Layer 7 of a small transformer language model trained on English Wikipedia (15 layers, counted from 0, width 128).
Take only the direct path to the model's output, skipping the later layers: a vector added to the residual stream pushes a token's score in proportion to its dot product with that token's output vector.

Output vectors of the tokens that the questions are about. A number n stands for n times 0.013.
"aceae": -31 -28 -7 -11 -15 4 -2 -3 3 -19 39 31 -11 -22 -10 -39 6 4 -24 -12 36 27 21 -1 33 10 6 7 -39 -18 -44 -20 -12 2 8 5 -58 23 4 10 -18 2 50 -31 -37 3 46 47 39 -56 46 0 25 -11 -81 -10 25 0 -33 0 8 34 -17 -6 -17 36 -46 -49 -4 18 -12 -32 43 30 4 36 39 12 37 -23 11 -9 13 -33 -29 -31 11 7 -1 2 20 -29 2 -9 47 -16 15 1 -13 18 34 37 35 -48 42 -8 -15 11 9 -28 75 -2 -3 8 33 -31 41 -15 25 -1 6 38 -6 -20 -13 -38 -4 28
"gate": 1 30 23 12 -9 18 -33 -11 6 5 20 -19 -20 24 -20 -10 32 14 -34 -19 -10 -44 1 -16 -37 10 1 -20 -9 -12 11 -6 12 -53 29 27 -21 -9 15 48 -1 -48 34 -33 36 52 38 26 16 21 -21 -25 14 -4 -32 -32 -26 21 0 -10 36 38 11 -39 -6 -6 15 2 16 1 -6 4 67 -13 41 -31 18 -11 5 -28 8 29 50 -8 -28 -29 -46 -2 16 0 6 41 18 11 -41 -67 -1 -6 -32 -1 -25 23 14 15 26 -34 6 2 29 31 6 21 36 10 1 29 -22 13 33 -5 18 25 -10 11 -32 28 -9 -46
".": -16 -40 14 -43 5 -34 26 21 -3 -38 -15 8 30 29 0 15 11 -22 6 -3 -3 -21 2 -9 -2 21 10 35 2 -12 5 26 14 -14 -10 -8 -11 7 -28 8 -9 -9 -32 20 39 -31 0 -25 -23 17 13 13 -22 -11 23 -19 7 -28 8 5 3 16 12 24 -5 -28 23 14 23 27 -27 30 -33 -21 -4 24 -28 -39 11 -4 7 -30 12 -21 -7 14 -27 -25 17 -14 1 -12 7 -5 -33 14 5 1 7 -28 -29 34 -6 -10 -17 0 18 21 3 -7 -13 -4 -40 -20 -4 -30 -30 -10 -27 56 40 -52 -1 2 -19 36 -27 -19
"ress": 21 -8 15 -24 4 -14 -2 -12 3 -20 33 30 -13 -9 17 65 -25 1 -28 -23 10 25 -9 6 2 -17 -10 18 5 27 11 -10 42 -22 -3 10 -5 25 -14 -8 42 -38 6 3 -14 -23 41 -19 -19 -6 -11 7 15 -3 -58 28 1 41 25 20 21 -25 0 2 13 -20 28 -16 -30 53 29 -9 27 25 -9 -42 -11 1 23 -22 -7 16 46 -16 8 -19 34 24 6 -12 28 14 10 52 -18 13 -18 58 8 27 12 19 -13 -18 -30 23 -30 -16 -1 -49 60 28 -10 10 -38 16 -8 -17 65 15 -56 52 9 -26 45 -23 -28 7
"ß": 50 20 48 66 -2 19 6 -2 -1 30 -8 13 -70 -7 -17 -7 25 16 -29 -36 4 16 18 19 -3 42 8 10 -29 6 22 -19 -12 13 36 14 -24 9 -7 12 -1 -27 34 -18 -9 3 26 31 -30 -45 -6 2 30 -17 -75 5 -26 -48 29 -14 43 -5 20 -67 -9 -1 -38 -26 -18 -6 58 16 51 2 35 5 28 -5 28 2 -3 12 22 -29 -8 -5 45 19 -52 -20 -28 37 -48 56 -28 -5 -13 11 -22 -7 43 -24 3 -33 32 -19 -29 -20 -36 55 4 23 13 -2 2 16 -1 21 -44 11 -2 31 22 2 -8 -56 16 47
"Individual": -15 -13 -15 -3 2 8 -17 -9 19 -16 1 -40 -4 15 1 -3 18 46 -13 -38 1 -5 16 3 8 6 -1 22 -11 -17 -16 -7 7 -13 -1 0 -3 -1 12 -26 -14 -4 28 -15 8 38 18 -23 22 25 24 -17 31 -6 20 18 -53 -12 -31 -37 -6 1 10 -10 -34 5 -6 -9 -43 -20 18 -20 -10 31 -21 8 30 46 24 -21 -38 -4 -1 1 11 7 21 -6 3 41 18 -26 19 24 10 -7 -2 -15 -1 -41 4 -15 7 14 7 -1 25 -44 -22 -25 19 37 30 9 -5 1 -13 -4 48 -26 2 -5 -5 14 20 -27 1 22
" |": -8 3 4 0 -17 -14 -10 35 -12 4 -24 7 8 18 61 -21 39 -50 12 36 1 -17 -2 40 -25 -24 6 18 11 -8 23 9 -14 16 -14 -10 48 -19 -5 21 5 -2 -4 23 23 -20 3 -11 -32 8 9 10 14 -7 15 -35 10 -30 6 12 24 -9 1 36 15 -5 35 15 12 -8 -24 41 -13 -16 -14 4 10 10 -61 -4 11 2 -7 23 -14 41 -3 -25 19 -10 0 -14 10 -5 -18 -3 8 -17 42 -15 -12 36 19 52 -56 -2 14 -56 -19 4 -23 -17 -26 -29 -27 31 -20 -20 -14 49 -6 1 -20 30 -26 4 -7 -31
"hole": -15 9 7 40 12 9 -36 36 8 -26 9 -1 3 8 -42 -9 -9 -6 -28 7 -19 -1 49 -4 -4 10 -6 -7 -10 -6 9 -13 51 -14 -24 -13 -2 -15 7 -15 -19 -2 28 -64 6 -15 22 -13 33 -16 13 -16 13 1 -21 -29 -22 44 9 -20 36 8 -14 11 0 -5 -53 8 -21 31 20 -3 23 18 -11 -10 23 -12 59 -14 18 59 1 -18 -17 -39 9 21 -16 26 31 32 16 3 -35 -3 8 -7 22 44 -4 26 13 -13 5 3 30 -10 17 -24 16 20 12 8 29 3 14 15 77 6 9 23 42 0 33 10 -21 21
"ov": -5 25 27 6 -9 4 8 5 -1 38 15 -26 -33 5 44 33 -17 6 -3 -10 3 -28 14 0 -11 1 2 17 -9 4 -63 -12 18 -27 27 -16 17 -32 -48 -42 12 19 5 26 5 29 -2 1 16 -41 8 21 18 -6 -4 22 21 46 9 -6 -5 2 -22 28 24 -7 -7 4 -5 10 -14 -24 28 -6 -38 -1 24 -6 -7 -20 -2 7 13 -23 10 -41 -20 -30 -14 -4 -32 11 -2 25 -22 -12 -21 19 18 -9 7 -30 -23 -3 44 -24 -12 22 -17 -2 6 4 3 22 -2 -8 -26 -3 -4 -17 -4 21 48 6 -26 -37 -19 15
"efficient": 10 -4 -6 70 11 -10 -31 20 16 34 25 15 -39 15 -5 -20 7 2 17 32 -20 16 49 6 24 2 -14 8 -22 7 -19 -41 -4 -19 21 -10 -34 -4 -7 30 9 1 20 41 -5 27 36 -8 -10 -46 -23 -38 26 -3 -9 47 7 10 -11 18 -18 -10 -2 -35 5 -7 -37 -31 -25 15 13 -33 36 40 -5 -28 63 -17 28 19 19 -5 -12 -29 -16 -14 -29 18 -42 48 -23 44 -52 12 4 -9 8 44 -30 25 5 -11 -8 -56 24 -29 -27 -35 1 -13 27 47 52 25 40 12 5 -3 21 -10 -33 17 39 -16 35 -19 7 21
"ttle": 40 15 36 31 29 25 -3 -43 5 -2 4 -31 -11 -10 -19 -34 13 28 -30 12 -13 36 -32 21 24 -1 7 -21 -26 -8 -22 -23 -23 15 1 13 -33 14 -3 1 5 -26 29 -33 14 -3 -6 4 -21 -50 29 16 25 -7 -47 35 14 -2 32 -19 49 22 40 -15 -44 -3 29 -19 -27 -23 6 -47 51 43 51 -47 39 -13 -4 13 -39 55 -7 -30 -40 -6 1 40 -55 30 -4 41 15 8 -5 -7 40 -36 -9 63 -7 -3 15 14 37 -13 11 4 0 28 -23 2 20 -20 33 22 -14 31 -38 -9 20 62 43 -11 15 -49 -7 -1
"ary": -7 -12 -11 7 -7 49 -15 -16 3 -3 -14 -3 -69 2 16 -43 -36 -18 -25 -1 -25 -22 12 22 2 -8 9 -39 -4 6 -23 -12 -18 2 20 1 -90 -12 -44 9 12 -50 -3 -24 15 98 26 1 0 -24 14 -26 6 -26 -37 15 -15 17 29 40 29 58 -15 2 -8 -11 -19 2 -17 32 -46 -74 1 8 20 28 36 6 52 -28 -38 -15 1 -12 -14 22 7 16 -40 -10 -18 59 54 -13 -36 29 11 -6 8 9 -3 35 -16 -34 -28 17 -10 5 -24 -16 27 -47 22 -6 6 -5 24 -27 15 7 -43 38 -40 8 -22 7 -15 -12
" Years": 14 -3 -11 -15 -6 16 -75 19 6 -32 17 19 31 -33 -44 0 24 -27 -13 -32 24 37 -38 -29 20 10 -5 -7 -9 -18 14 -12 25 20 -12 -10 -35 -3 16 -24 50 21 5 -9 7 7 47 -9 1 -38 4 29 15 -22 9 9 -23 -25 -12 -34 25 -23 0 -5 9 9 9 -12 29 12 -19 39 -2 34 23 -29 -14 32 15 27 -52 10 -19 4 -15 -52 -5 -11 24 -3 -3 31 -6 -8 20 33 4 9 23 5 68 -57 -16 12 44 25 -3 -13 25 -2 12 37 42 -14 23 -26 27 -25 6 1 -13 62 28 -1 11 -13 -5 32

Each question shows what one neuron of this layer's MLP adds at an activation of 1. A number n stands for n times 0.0074.

n27: -19 -30 21 13 -23 7 -21 -4 -8 7 -13 32 0 47 9 14 -20 8 -9 11 12 -7 -49 0 -14 -12 -16 50 -34 -28 56 -8 -2 -28 37 -1 21 14 -34 -31 21 16 4 -21 26 -9 -7 -18 -20 3 -11 3 29 0 -28 12 -39 -6 0 -13 7 -35 -28 0 9 32 26 -3 1 15 -40 -11 28 -6 2 -20 39 -22 18 -28 8 15 7 12 -22 -3 -13 -15 3 37 1 14 -15 23 -3 -29 -19 4 15 -3 18 9 16 54 17 9 12 -10 8 3 -18 8 9 13 -2 29 -32 -5 -18 2 -26 30 33 -12 13 25 32 6
Pushed up most: "gate"

n84: -18 5 49 6 -15 -1 -10 23 -10 1 -21 7 2 -13 59 10 11 23 -33 30 1 -14 17 -39 -39 -13 -10 -5 16 -13 -32 16 16 -1 -3 -28 27 -25 -10 1 -21 28 -31 -17 -2 -27 -1 -31 24 -26 -38 10 4 34 -14 -36 31 -11 -13 3 -7 17 -13 -4 39 -5 13 23 12 11 -49 15 27 16 -52 6 2 9 -10 26 26 -1 -11 -20 3 -12 13 -22 15 -29 -8 -13 -13 4 10 18 -12 8 -28 -5 6 -34 -19 19 -17 -6 -24 13 -31 -4 10 -9 1 -14 14 -29 -14 -27 -30 11 -12 -21 37 24 -36 11 0 -3
Pushed up most: "ov"

n81: -58 -41 -21 -3 -3 4 -50 5 4 21 -1 1 -13 -45 24 0 -41 -25 -18 -5 10 -20 -24 -13 16 -14 -24 -4 18 -32 -57 3 1 10 27 10 6 19 -25 -28 8 5 -8 23 -28 -37 -41 13 -4 -22 -54 -10 -5 17 -2 -44 -11 -8 0 -8 -9 7 22 21 -33 30 31 6 -5 11 -26 30 33 40 -32 -12 9 40 7 1 16 17 -12 -49 2 -29 -6 -21 10 -2 -22 -27 40 3 -52 -14 -24 10 3 -5 11 -18 3 -24 -20 5 11 0 5 14 13 -25 33 14 -24 -7 15 -64 3 3 4 -12 29 -14 6 -20 -39 -4
Pushed down most: "ß"

n30: 19 36 -5 15 33 44 -2 -5 -2 1 21 4 -2 25 44 -5 41 -28 -28 9 3 -4 -16 3 -16 8 -20 1 1 -18 -10 -32 -14 -9 -30 -8 -60 7 12 -21 17 -14 -18 -15 21 -8 15 -23 -3 -11 30 -12 37 10 -49 33 2 22 -4 -9 6 12 -18 -40 -5 -23 49 9 26 1 9 -28 -10 -3 18 35 -23 55 9 31 -24 18 -24 25 -23 5 -8 -15 -82 -9 13 -13 -1 15 -16 -2 2 16 -10 -4 17 -18 1 -7 -20 1 -21 -5 1 -14 6 -19 2 27 34 -13 -12 28 -8 11 -8 5 4 13 6 -30 7 -8
Which three tokens does it push up most, strongest first? "ttle", "ary", "ß"

n181: -8 -22 1 -17 2 2 33 -18 23 -25 -8 -8 17 -9 -46 -20 0 3 -21 -2 10 -1 29 3 52 -9 52 -18 -56 29 21 -31 2 32 5 13 19 12 1 -14 -24 3 4 1 -13 -22 -16 8 -20 -1 33 -2 23 12 26 13 -11 -4 14 -4 7 -11 -17 11 -24 -22 24 32 1 5 17 34 -49 15 19 35 21 18 -9 5 -41 -2 43 -12 0 4 -20 -26 -7 3 32 -10 10 14 -6 -5 -1 -22 -25 13 46 -9 6 -12 -15 8 -16 8 -12 -22 5 7 -23 42 3 1 -2 -19 6 -25 -15 -20 6 13 -13 -15 -12 -15
Pushed up most: "Individual"

n33: 18 36 -6 12 10 8 -18 -16 24 -5 -5 -16 13 47 31 -10 -36 3 5 -7 24 22 29 38 1 22 6 -3 13 0 -34 0 24 -4 -22 4 10 -11 -1 13 55 -16 -4 2 -13 5 -1 25 16 19 -9 -16 -23 31 3 9 8 9 22 33 -28 -25 -39 10 -29 -8 39 -1 -10 9 7 53 7 10 -7 -51 27 14 15 30 -9 22 24 13 -4 9 -12 -15 -26 14 -15 -22 13 -5 -22 2 24 41 -20 16 -35 1 -14 7 12 -27 -37 -33 -22 -26 19 -18 26 55 5 18 30 16 -47 -4 -25 -27 -33 35 -6 -24 -17 9
Pushed up most: "efficient"

n3: 5 -19 -3 -17 -10 7 -6 -54 10 -29 -1 10 -12 -16 -1 29 -10 18 -7 19 32 9 -5 27 -20 -34 -6 15 13 17 27 -3 -11 -14 -41 -11 18 -26 -5 28 12 -6 6 5 16 -13 1 -17 -9 -15 -20 12 -13 3 14 -24 41 -32 -19 20 -3 10 64 -24 1 38 17 7 19 -2 -23 36 -5 -15 32 -19 -13 -24 14 19 -16 -11 -30 -18 -11 29 29 -25 29 -17 -24 -21 33 39 -12 -13 -4 -24 -5 15 -3 -2 -3 -10 20 -38 51 -20 32 2 -26 -5 -8 -2 -14 4 -8 -11 -4 -1 45 -37 16 -33 6 -36 -2 -39
Which three tokens does it push up most, strongest first? ".", " |", "ttle"

n307: 13 5 -15 -12 -10 4 5 -3 -32 19 -26 -13 -35 -17 23 -23 -20 -8 8 20 12 -16 -42 19 13 30 -11 -41 -4 -12 46 -8 -30 1 -18 -3 27 -7 -4 7 -5 27 -6 44 1 -11 20 -7 25 4 28 71 -2 -40 -14 -20 13 18 -27 -2 -6 28 -3 -2 1 -6 -6 -40 56 -14 3 -19 -11 14 -28 19 -5 20 -29 -41 10 31 -7 -27 -1 4 -17 19 -25 -13 1 1 24 -27 -17 -13 1 4 -3 27 33 12 11 21 23 6 -8 -1 17 43 16 35 -3 -11 -21 -2 53 20 27 -18 25 19 30 -6 22 1 -6 -1
Pushed up most: "aceae"

n190: 42 -20 3 14 19 35 -33 24 3 21 -1 -18 57 -21 -4 2 6 6 -40 -27 -10 2 20 -4 1 17 -7 11 27 -42 -22 -2 -13 -13 6 -22 -16 -9 -9 32 -5 -35 15 -4 24 44 -30 29 64 11 -14 12 28 -19 7 -10 18 5 -17 22 22 22 -4 -22 12 -24 5 -7 -3 -20 -17 25 3 49 -6 -47 -11 -27 -6 -3 -19 5 -3 20 -17 -6 -8 6 13 0 13 17 -9 -3 -7 -5 11 -6 13 39 1 1 -9 -33 34 -4 45 -16 5 15 25 9 -10 29 12 -37 17 10 -76 46 -3 24 -3 15 -10 -14 31 -14
Pushed down most: "ress"